Layer 6 of a small transformer language model trained on English Wikipedia (12 layers, counted from 0, width 64).
A neuron's activation on a vector x is SiLU(gate . x) times (in . x), where the dot is the dot product.

Input weights of the MLP neurons that the questions are about. A number n stands for (n - 128) times 0.019.
n13 gate: 118, 84, 98, 155, 132, 118, 147, 116, 122, 117, 110, 134, 92, 149, 174, 122, 86, 168, 125, 162, 138, 130, 139, 75, 164, 145, 117, 108, 106, 123, 83, 112, 106, 149, 93, 109, 101, 91, 121, 104, 78, 110, 149, 135, 98, 116, 150, 113, 191, 117, 122, 102, 142, 106, 97, 121, 137, 139, 181, 110, 116, 104, 145, 150
n16 gate: 153, 105, 115, 118, 75, 118, 131, 136, 94, 125, 116, 113, 128, 141, 108, 100, 148, 127, 160, 94, 72, 114, 158, 119, 110, 106, 133, 159, 168, 145, 136, 96, 116, 52, 189, 123, 131, 107, 158, 134, 149, 125, 148, 104, 176, 105, 166, 162, 93, 79, 183, 123, 115, 141, 167, 115, 125, 155, 78, 111, 133, 106, 115, 144
n20 gate: 153, 146, 110, 163, 152, 146, 247, 93, 134, 121, 130, 169, 157, 122, 147, 148, 71, 148, 113, 133, 164, 139, 109, 106, 118, 119, 99, 125, 127, 118, 119, 157, 136, 124, 110, 143, 128, 148, 151, 146, 179, 115, 139, 80, 112, 153, 108, 162, 133, 128, 158, 160, 174, 131, 118, 124, 118, 86, 114, 144, 129, 158, 128, 152
n30 gate: 108, 110, 160, 109, 116, 137, 84, 155, 150, 95, 71, 100, 119, 167, 115, 120, 94, 112, 76, 173, 100, 139, 160, 160, 157, 140, 83, 134, 147, 66, 140, 129, 127, 146, 145, 118, 149, 136, 124, 167, 171, 89, 138, 113, 141, 114, 121, 114, 112, 119, 84, 119, 156, 136, 142, 93, 149, 145, 159, 171, 169, 134, 150, 110
n31 gate: 127, 86, 118, 131, 85, 118, 98, 138, 124, 109, 163, 90, 157, 142, 130, 136, 64, 124, 162, 94, 133, 124, 160, 146, 180, 87, 108, 162, 150, 84, 94, 110, 109, 127, 128, 108, 80, 142, 150, 105, 106, 119, 119, 130, 88, 83, 133, 137, 80, 116, 120, 77, 143, 132, 109, 145, 96, 139, 132, 127, 126, 149, 141, 121
n46 gate: 116, 123, 134, 120, 121, 151, 163, 128, 161, 175, 154, 154, 109, 164, 152, 163, 86, 143, 128, 117, 169, 100, 124, 160, 145, 115, 122, 86, 129, 125, 159, 134, 93, 179, 109, 106, 157, 151, 82, 111, 147, 127, 137, 208, 115, 174, 136, 84, 142, 126, 127, 127, 133, 173, 127, 138, 142, 127, 180, 112, 99, 115, 191, 165
n66 gate: 136, 142, 189, 123, 123, 117, 162, 103, 153, 141, 123, 116, 120, 125, 131, 66, 41, 97, 125, 145, 137, 143, 135, 152, 183, 155, 176, 152, 130, 103, 164, 109, 149, 121, 100, 146, 114, 132, 149, 149, 128, 120, 127, 86, 139, 89, 141, 138, 142, 115, 108, 115, 104, 119, 126, 138, 142, 133, 130, 141, 133, 111, 146, 106
n85 gate: 126, 132, 140, 136, 118, 105, 138, 113, 135, 115, 166, 140, 145, 133, 135, 141, 77, 167, 99, 131, 112, 138, 155, 146, 151, 135, 154, 138, 135, 134, 143, 123, 144, 108, 139, 153, 105, 101, 84, 80, 94, 135, 93, 113, 122, 135, 182, 120, 87, 143, 111, 144, 158, 82, 125, 103, 183, 139, 134, 88, 97, 117, 116, 124
n141 gate: 141, 117, 121, 135, 136, 155, 130, 141, 115, 128, 104, 98, 83, 105, 100, 153, 81, 99, 135, 96, 109, 150, 97, 136, 125, 128, 70, 140, 144, 91, 124, 151, 91, 137, 190, 114, 93, 103, 138, 162, 172, 140, 140, 126, 148, 206, 117, 127, 122, 154, 136, 160, 106, 75, 98, 78, 122, 89, 183, 116, 113, 127, 143, 193
n147 gate: 110, 159, 121, 82, 115, 159, 130, 136, 173, 100, 143, 148, 91, 119, 137, 143, 121, 126, 110, 104, 105, 91, 100, 132, 121, 122, 106, 118, 121, 152, 129, 105, 142, 66, 136, 117, 136, 111, 105, 71, 89, 122, 176, 119, 117, 143, 117, 191, 136, 147, 89, 124, 156, 133, 161, 107, 98, 168, 99, 153, 143, 149, 112, 205
n189 gate: 145, 97, 103, 148, 89, 131, 119, 87, 147, 116, 141, 133, 167, 177, 138, 129, 115, 92, 135, 113, 100, 118, 125, 123, 147, 143, 111, 167, 108, 111, 168, 99, 127, 145, 121, 119, 95, 126, 163, 172, 72, 146, 134, 115, 123, 116, 132, 130, 146, 120, 148, 157, 93, 135, 159, 110, 97, 142, 166, 137, 103, 135, 167, 122
n13 in: 140, 85, 112, 104, 161, 106, 136, 125, 146, 112, 102, 106, 129, 114, 135, 91, 123, 185, 144, 183, 141, 134, 115, 64, 180, 164, 134, 97, 117, 175, 100, 102, 101, 183, 94, 139, 141, 115, 140, 125, 124, 124, 98, 160, 102, 139, 160, 101, 112, 118, 165, 140, 119, 118, 135, 136, 99, 183, 170, 106, 134, 115, 145, 98
n16 in: 123, 177, 140, 94, 134, 158, 121, 175, 120, 133, 177, 131, 209, 117, 143, 139, 126, 91, 117, 41, 108, 84, 145, 161, 125, 159, 121, 166, 154, 126, 149, 108, 114, 32, 171, 134, 198, 126, 84, 113, 90, 161, 152, 138, 148, 122, 156, 167, 156, 145, 152, 165, 124, 143, 104, 136, 159, 144, 116, 106, 117, 139, 138, 143
n20 in: 141, 133, 138, 144, 193, 170, 203, 115, 150, 155, 96, 195, 152, 178, 167, 105, 118, 125, 76, 112, 112, 117, 113, 76, 127, 165, 96, 163, 145, 178, 132, 158, 150, 139, 87, 177, 105, 139, 188, 199, 140, 138, 153, 119, 125, 129, 132, 123, 178, 123, 177, 98, 135, 155, 138, 142, 161, 104, 59, 181, 170, 101, 149, 156
n30 in: 123, 146, 153, 111, 129, 154, 101, 170, 64, 105, 118, 176, 72, 105, 104, 142, 155, 135, 75, 200, 134, 128, 101, 141, 120, 132, 122, 116, 114, 184, 152, 117, 140, 100, 141, 134, 124, 191, 103, 119, 104, 135, 115, 126, 119, 136, 133, 118, 134, 194, 93, 144, 101, 121, 122, 129, 117, 110, 112, 141, 103, 118, 70, 149
n31 in: 160, 111, 121, 55, 162, 127, 122, 99, 118, 151, 96, 123, 64, 142, 168, 152, 98, 176, 116, 47, 148, 138, 136, 110, 164, 102, 108, 126, 108, 141, 86, 146, 154, 120, 157, 98, 148, 131, 106, 102, 125, 86, 137, 156, 79, 171, 93, 127, 131, 182, 80, 121, 131, 148, 130, 118, 107, 97, 117, 113, 150, 169, 172, 107
n46 in: 126, 151, 186, 100, 140, 157, 122, 108, 114, 155, 142, 154, 120, 137, 116, 178, 150, 133, 148, 117, 144, 100, 160, 136, 97, 160, 102, 174, 147, 131, 124, 148, 156, 63, 149, 136, 181, 148, 97, 224, 145, 120, 138, 119, 154, 190, 135, 132, 140, 126, 127, 130, 157, 179, 134, 148, 156, 109, 98, 158, 201, 127, 126, 139
n66 in: 130, 114, 146, 142, 108, 97, 107, 127, 201, 135, 123, 111, 122, 101, 99, 144, 50, 153, 123, 165, 123, 159, 137, 139, 181, 145, 186, 138, 170, 102, 151, 100, 130, 75, 133, 139, 129, 130, 125, 128, 105, 140, 145, 112, 135, 114, 108, 120, 170, 120, 119, 108, 130, 148, 124, 153, 136, 121, 116, 152, 176, 78, 122, 120
n85 in: 108, 128, 148, 125, 106, 116, 128, 95, 135, 128, 156, 111, 139, 116, 139, 118, 90, 82, 58, 105, 137, 145, 92, 107, 109, 150, 194, 146, 144, 110, 128, 147, 108, 123, 95, 164, 106, 122, 168, 85, 187, 146, 167, 138, 149, 148, 149, 145, 66, 119, 103, 115, 156, 99, 140, 144, 121, 173, 190, 139, 88, 100, 107, 147
n141 in: 49, 127, 156, 119, 157, 120, 81, 87, 89, 136, 149, 123, 154, 93, 85, 176, 139, 125, 156, 134, 82, 90, 141, 148, 134, 103, 22, 120, 81, 113, 137, 117, 139, 106, 152, 157, 75, 116, 148, 173, 93, 83, 89, 124, 121, 186, 90, 133, 120, 139, 173, 146, 138, 130, 89, 131, 109, 135, 129, 187, 92, 163, 175, 131
n147 in: 112, 101, 85, 120, 127, 139, 158, 86, 109, 107, 121, 118, 152, 115, 84, 140, 107, 97, 124, 140, 72, 106, 162, 100, 100, 126, 63, 116, 136, 143, 78, 119, 113, 158, 112, 126, 86, 130, 137, 162, 138, 100, 70, 95, 147, 81, 147, 125, 109, 158, 157, 177, 159, 134, 91, 136, 134, 121, 87, 106, 120, 77, 161, 79
n189 in: 109, 160, 68, 136, 136, 127, 112, 160, 158, 130, 88, 156, 132, 119, 99, 129, 107, 173, 143, 153, 137, 174, 97, 64, 138, 101, 165, 151, 113, 109, 153, 168, 119, 190, 162, 123, 113, 118, 142, 140, 52, 119, 145, 118, 107, 160, 122, 146, 89, 118, 129, 119, 121, 80, 141, 134, 100, 131, 141, 96, 127, 139, 171, 143

Each question shows a token from some text and the vector x that enters the MLP there. A number n stands for (n - 128) times 0.089.

"and ": 121, 165, 113, 101, 118, 112, 138, 122, 121, 120, 129, 136, 136, 141, 120, 182, 140, 129, 94, 132, 121, 135, 125, 127, 124, 142, 115, 111, 119, 136, 98, 129, 128, 113, 93, 108, 122, 121, 157, 138, 149, 154, 114, 143, 138, 125, 126, 139, 134, 96, 114, 136, 107, 148, 120, 146, 111, 144, 127, 111, 146, 167, 132, 116
The two highest activations, in order: n147, n20

"while ": 104, 167, 91, 111, 138, 111, 117, 126, 102, 95, 97, 141, 130, 130, 113, 204, 130, 111, 104, 129, 113, 140, 126, 134, 119, 144, 134, 119, 128, 147, 121, 135, 126, 133, 123, 121, 142, 125, 176, 176, 151, 166, 88, 142, 121, 122, 134, 141, 137, 112, 124, 133, 118, 128, 147, 135, 134, 129, 114, 110, 145, 156, 115, 109
The two highest activations, in order: n30, n20

"he ": 107, 147, 128, 90, 124, 105, 101, 134, 94, 120, 113, 146, 143, 124, 129, 179, 136, 163, 125, 147, 137, 131, 110, 134, 138, 132, 147, 127, 120, 140, 105, 152, 136, 125, 105, 108, 108, 101, 125, 141, 164, 138, 109, 149, 127, 126, 151, 149, 139, 120, 141, 111, 102, 143, 144, 151, 126, 131, 115, 96, 132, 169, 102, 121
The neuron with the highest activation: n16

"Po": 136, 156, 136, 129, 145, 152, 108, 97, 130, 137, 108, 131, 111, 115, 152, 118, 160, 115, 133, 151, 107, 131, 119, 133, 134, 128, 111, 118, 127, 139, 103, 133, 123, 149, 105, 121, 114, 100, 135, 115, 126, 168, 110, 109, 110, 127, 128, 99, 112, 141, 91, 115, 116, 135, 164, 216, 152, 123, 127, 113, 156, 152, 112, 126
The neuron with the highest activation: n66

"\n\n": 105, 138, 109, 111, 132, 132, 150, 131, 107, 123, 116, 169, 121, 124, 114, 175, 120, 113, 110, 166, 118, 147, 89, 140, 137, 136, 190, 137, 117, 117, 113, 107, 129, 122, 154, 92, 151, 115, 149, 163, 167, 157, 82, 146, 134, 122, 123, 141, 145, 136, 97, 110, 101, 121, 128, 144, 139, 115, 108, 138, 135, 115, 111, 88
The neuron with the highest activation: n66

"to ": 127, 140, 123, 87, 106, 102, 126, 144, 110, 117, 140, 151, 156, 100, 121, 168, 130, 136, 123, 119, 97, 137, 137, 131, 128, 133, 109, 114, 138, 158, 123, 131, 120, 112, 115, 117, 110, 114, 144, 176, 145, 158, 99, 152, 140, 152, 145, 134, 155, 97, 144, 145, 106, 126, 130, 132, 139, 132, 90, 122, 132, 154, 121, 123
The neuron with the highest activation: n16

"g": 126, 144, 118, 102, 110, 147, 94, 112, 119, 160, 122, 133, 154, 120, 139, 104, 140, 139, 123, 147, 90, 148, 136, 126, 125, 125, 94, 108, 112, 119, 88, 135, 137, 118, 119, 152, 114, 125, 147, 127, 150, 157, 80, 145, 141, 138, 131, 96, 121, 129, 116, 102, 97, 151, 114, 158, 128, 132, 153, 121, 143, 123, 138, 127
Which neuron fires most, and how strongly? n189, at about 1.4

"ch ": 120, 125, 127, 107, 119, 136, 110, 125, 142, 126, 127, 140, 161, 141, 145, 234, 130, 116, 131, 150, 115, 139, 124, 110, 121, 146, 137, 109, 122, 122, 122, 132, 137, 126, 103, 127, 131, 118, 122, 133, 122, 132, 97, 137, 123, 130, 140, 120, 143, 119, 139, 115, 114, 124, 136, 148, 151, 133, 132, 85, 120, 126, 121, 121
Which three neurons fire most, strongest first? n46, n13, n189

"until ": 102, 162, 110, 107, 116, 102, 131, 137, 113, 127, 119, 145, 140, 110, 135, 203, 121, 102, 121, 114, 124, 166, 121, 111, 122, 126, 134, 108, 136, 141, 143, 102, 125, 132, 112, 105, 131, 109, 143, 172, 169, 154, 97, 139, 132, 168, 129, 133, 134, 121, 133, 131, 115, 139, 130, 145, 136, 117, 103, 101, 156, 167, 116, 136
Which three neurons fire most, strongest first? n141, n20, n46

"about ": 127, 130, 127, 98, 124, 118, 117, 136, 111, 117, 138, 138, 143, 105, 123, 202, 139, 107, 115, 112, 124, 157, 117, 131, 117, 133, 133, 109, 133, 152, 122, 113, 115, 133, 101, 114, 139, 121, 150, 158, 116, 155, 92, 132, 137, 143, 120, 113, 157, 128, 135, 130, 120, 141, 112, 140, 132, 138, 104, 115, 158, 184, 115, 117
The neuron with the highest activation: n189

"25": 124, 133, 127, 108, 144, 149, 119, 127, 129, 127, 115, 130, 158, 136, 144, 139, 157, 105, 132, 128, 83, 149, 148, 84, 115, 110, 129, 109, 103, 152, 120, 138, 121, 138, 90, 111, 146, 123, 157, 122, 144, 135, 122, 127, 136, 154, 122, 122, 143, 108, 97, 115, 109, 143, 128, 176, 137, 151, 105, 157, 140, 137, 113, 152
The neuron with the highest activation: n147

") ": 116, 149, 120, 110, 135, 130, 133, 142, 118, 137, 134, 144, 138, 117, 132, 173, 109, 130, 126, 150, 137, 137, 115, 92, 111, 129, 129, 127, 133, 119, 129, 163, 123, 127, 126, 131, 125, 96, 143, 132, 109, 147, 88, 148, 149, 103, 132, 126, 123, 121, 118, 133, 118, 117, 153, 151, 156, 135, 142, 124, 130, 143, 127, 97
Which neuron fires most, and how strongly? n85, at about 22

"ed ": 115, 111, 126, 108, 96, 127, 137, 131, 121, 132, 146, 151, 159, 113, 123, 202, 130, 101, 132, 163, 113, 134, 121, 108, 127, 134, 124, 122, 131, 114, 119, 150, 136, 137, 100, 112, 126, 106, 157, 116, 99, 141, 103, 129, 134, 127, 127, 135, 137, 121, 126, 98, 102, 130, 134, 132, 133, 135, 149, 84, 146, 134, 137, 103
The two highest activations, in order: n189, n13

"Allen ": 124, 140, 134, 95, 117, 115, 141, 148, 111, 124, 128, 128, 165, 152, 177, 198, 114, 148, 141, 141, 120, 149, 120, 106, 133, 123, 130, 110, 95, 102, 119, 141, 143, 140, 103, 126, 113, 104, 119, 102, 169, 159, 97, 160, 125, 140, 155, 119, 107, 124, 111, 113, 110, 129, 122, 157, 135, 131, 116, 86, 139, 141, 112, 108
The neuron with the highest activation: n85

"a ": 113, 124, 145, 84, 124, 98, 111, 125, 132, 134, 112, 147, 153, 114, 94, 196, 144, 115, 136, 139, 123, 148, 112, 105, 155, 154, 143, 124, 124, 150, 131, 140, 148, 104, 122, 136, 123, 109, 154, 137, 157, 148, 132, 135, 144, 114, 125, 95, 162, 118, 136, 130, 103, 116, 123, 157, 139, 108, 111, 129, 143, 156, 138, 119
The neuron with the highest activation: n66

"had ": 126, 131, 112, 94, 75, 102, 87, 146, 93, 138, 118, 143, 151, 127, 146, 188, 136, 135, 102, 134, 126, 149, 129, 151, 141, 138, 158, 130, 133, 158, 115, 152, 124, 130, 101, 127, 126, 103, 117, 134, 163, 157, 93, 140, 122, 140, 124, 143, 164, 116, 141, 116, 100, 123, 133, 147, 117, 154, 117, 98, 146, 181, 106, 92
Which neuron fires most, and how strongly? n31, at about 1.1

"==": 96, 122, 125, 100, 108, 125, 118, 117, 134, 129, 136, 137, 105, 153, 162, 175, 115, 101, 128, 156, 106, 140, 121, 145, 89, 173, 132, 97, 122, 103, 94, 141, 132, 137, 127, 94, 112, 90, 139, 135, 130, 149, 121, 141, 125, 120, 120, 116, 162, 140, 110, 146, 157, 142, 130, 161, 151, 110, 107, 117, 166, 150, 105, 125
The neuron with the highest activation: n147

"player ": 131, 137, 148, 109, 138, 134, 124, 124, 119, 106, 138, 148, 166, 154, 136, 207, 142, 138, 120, 168, 124, 134, 139, 115, 113, 114, 142, 109, 122, 122, 112, 154, 150, 126, 106, 108, 110, 114, 149, 154, 155, 155, 103, 138, 132, 104, 137, 133, 113, 92, 145, 126, 110, 119, 145, 161, 133, 127, 93, 67, 132, 137, 99, 92
The two highest activations, in order: n20, n31

"15 ": 106, 122, 129, 112, 105, 137, 125, 163, 98, 136, 101, 126, 168, 102, 136, 209, 151, 118, 116, 140, 106, 145, 117, 87, 129, 141, 141, 110, 129, 133, 141, 146, 122, 135, 103, 122, 128, 120, 161, 124, 155, 132, 116, 160, 134, 113, 128, 122, 126, 115, 127, 133, 128, 115, 115, 145, 147, 142, 109, 120, 141, 139, 120, 129
The neuron with the highest activation: n31

"was ": 109, 152, 121, 100, 117, 110, 118, 140, 107, 138, 111, 116, 119, 124, 138, 201, 114, 148, 120, 159, 90, 148, 159, 134, 114, 176, 158, 110, 137, 127, 119, 143, 144, 122, 110, 126, 152, 88, 154, 142, 171, 151, 108, 111, 108, 126, 120, 125, 160, 118, 120, 113, 95, 144, 141, 143, 116, 124, 109, 95, 146, 169, 145, 76
The neuron with the highest activation: n66

"| ": 114, 127, 115, 116, 134, 129, 154, 148, 113, 140, 107, 140, 141, 133, 86, 170, 123, 114, 119, 167, 118, 151, 121, 133, 104, 124, 136, 120, 138, 108, 105, 122, 133, 123, 96, 129, 166, 110, 126, 113, 144, 158, 111, 155, 121, 116, 129, 123, 144, 119, 121, 155, 129, 116, 131, 139, 132, 136, 116, 133, 138, 152, 135, 123
Which neuron fires most, and how strongly? n30, at about 10

"11": 127, 126, 140, 119, 147, 156, 114, 150, 92, 131, 124, 134, 143, 144, 147, 149, 141, 105, 128, 123, 90, 156, 129, 90, 118, 136, 118, 112, 96, 147, 117, 146, 107, 137, 115, 92, 159, 116, 136, 125, 168, 140, 116, 124, 147, 144, 131, 103, 139, 115, 120, 122, 109, 119, 138, 177, 155, 153, 115, 166, 137, 157, 98, 149
Which neuron fires most, and how strongly? n30, at about 12

"military ": 137, 123, 146, 116, 118, 121, 88, 122, 115, 103, 138, 172, 167, 111, 153, 231, 154, 101, 138, 168, 99, 149, 110, 102, 142, 134, 150, 112, 111, 134, 108, 147, 127, 133, 110, 130, 108, 85, 145, 147, 146, 125, 125, 150, 122, 129, 121, 136, 146, 130, 140, 131, 99, 134, 155, 152, 149, 145, 117, 60, 154, 130, 116, 109
The two highest activations, in order: n189, n13

"an ": 117, 145, 127, 98, 125, 102, 105, 131, 139, 139, 119, 128, 143, 115, 78, 192, 122, 126, 128, 160, 120, 129, 110, 109, 151, 162, 153, 112, 128, 149, 128, 171, 136, 106, 106, 118, 120, 112, 128, 145, 152, 139, 122, 137, 124, 104, 123, 109, 148, 122, 113, 116, 104, 142, 143, 159, 132, 130, 119, 136, 138, 141, 121, 127
The neuron with the highest activation: n66

"\n": 74, 136, 147, 93, 113, 132, 124, 157, 117, 145, 133, 172, 115, 111, 137, 148, 111, 126, 107, 146, 119, 137, 115, 130, 114, 159, 168, 147, 129, 125, 122, 128, 109, 140, 147, 88, 155, 121, 119, 160, 159, 181, 100, 157, 127, 137, 128, 140, 130, 115, 97, 133, 105, 131, 142, 129, 132, 99, 103, 133, 141, 131, 117, 88
Which neuron fires most, and how strongly? n30, at about 73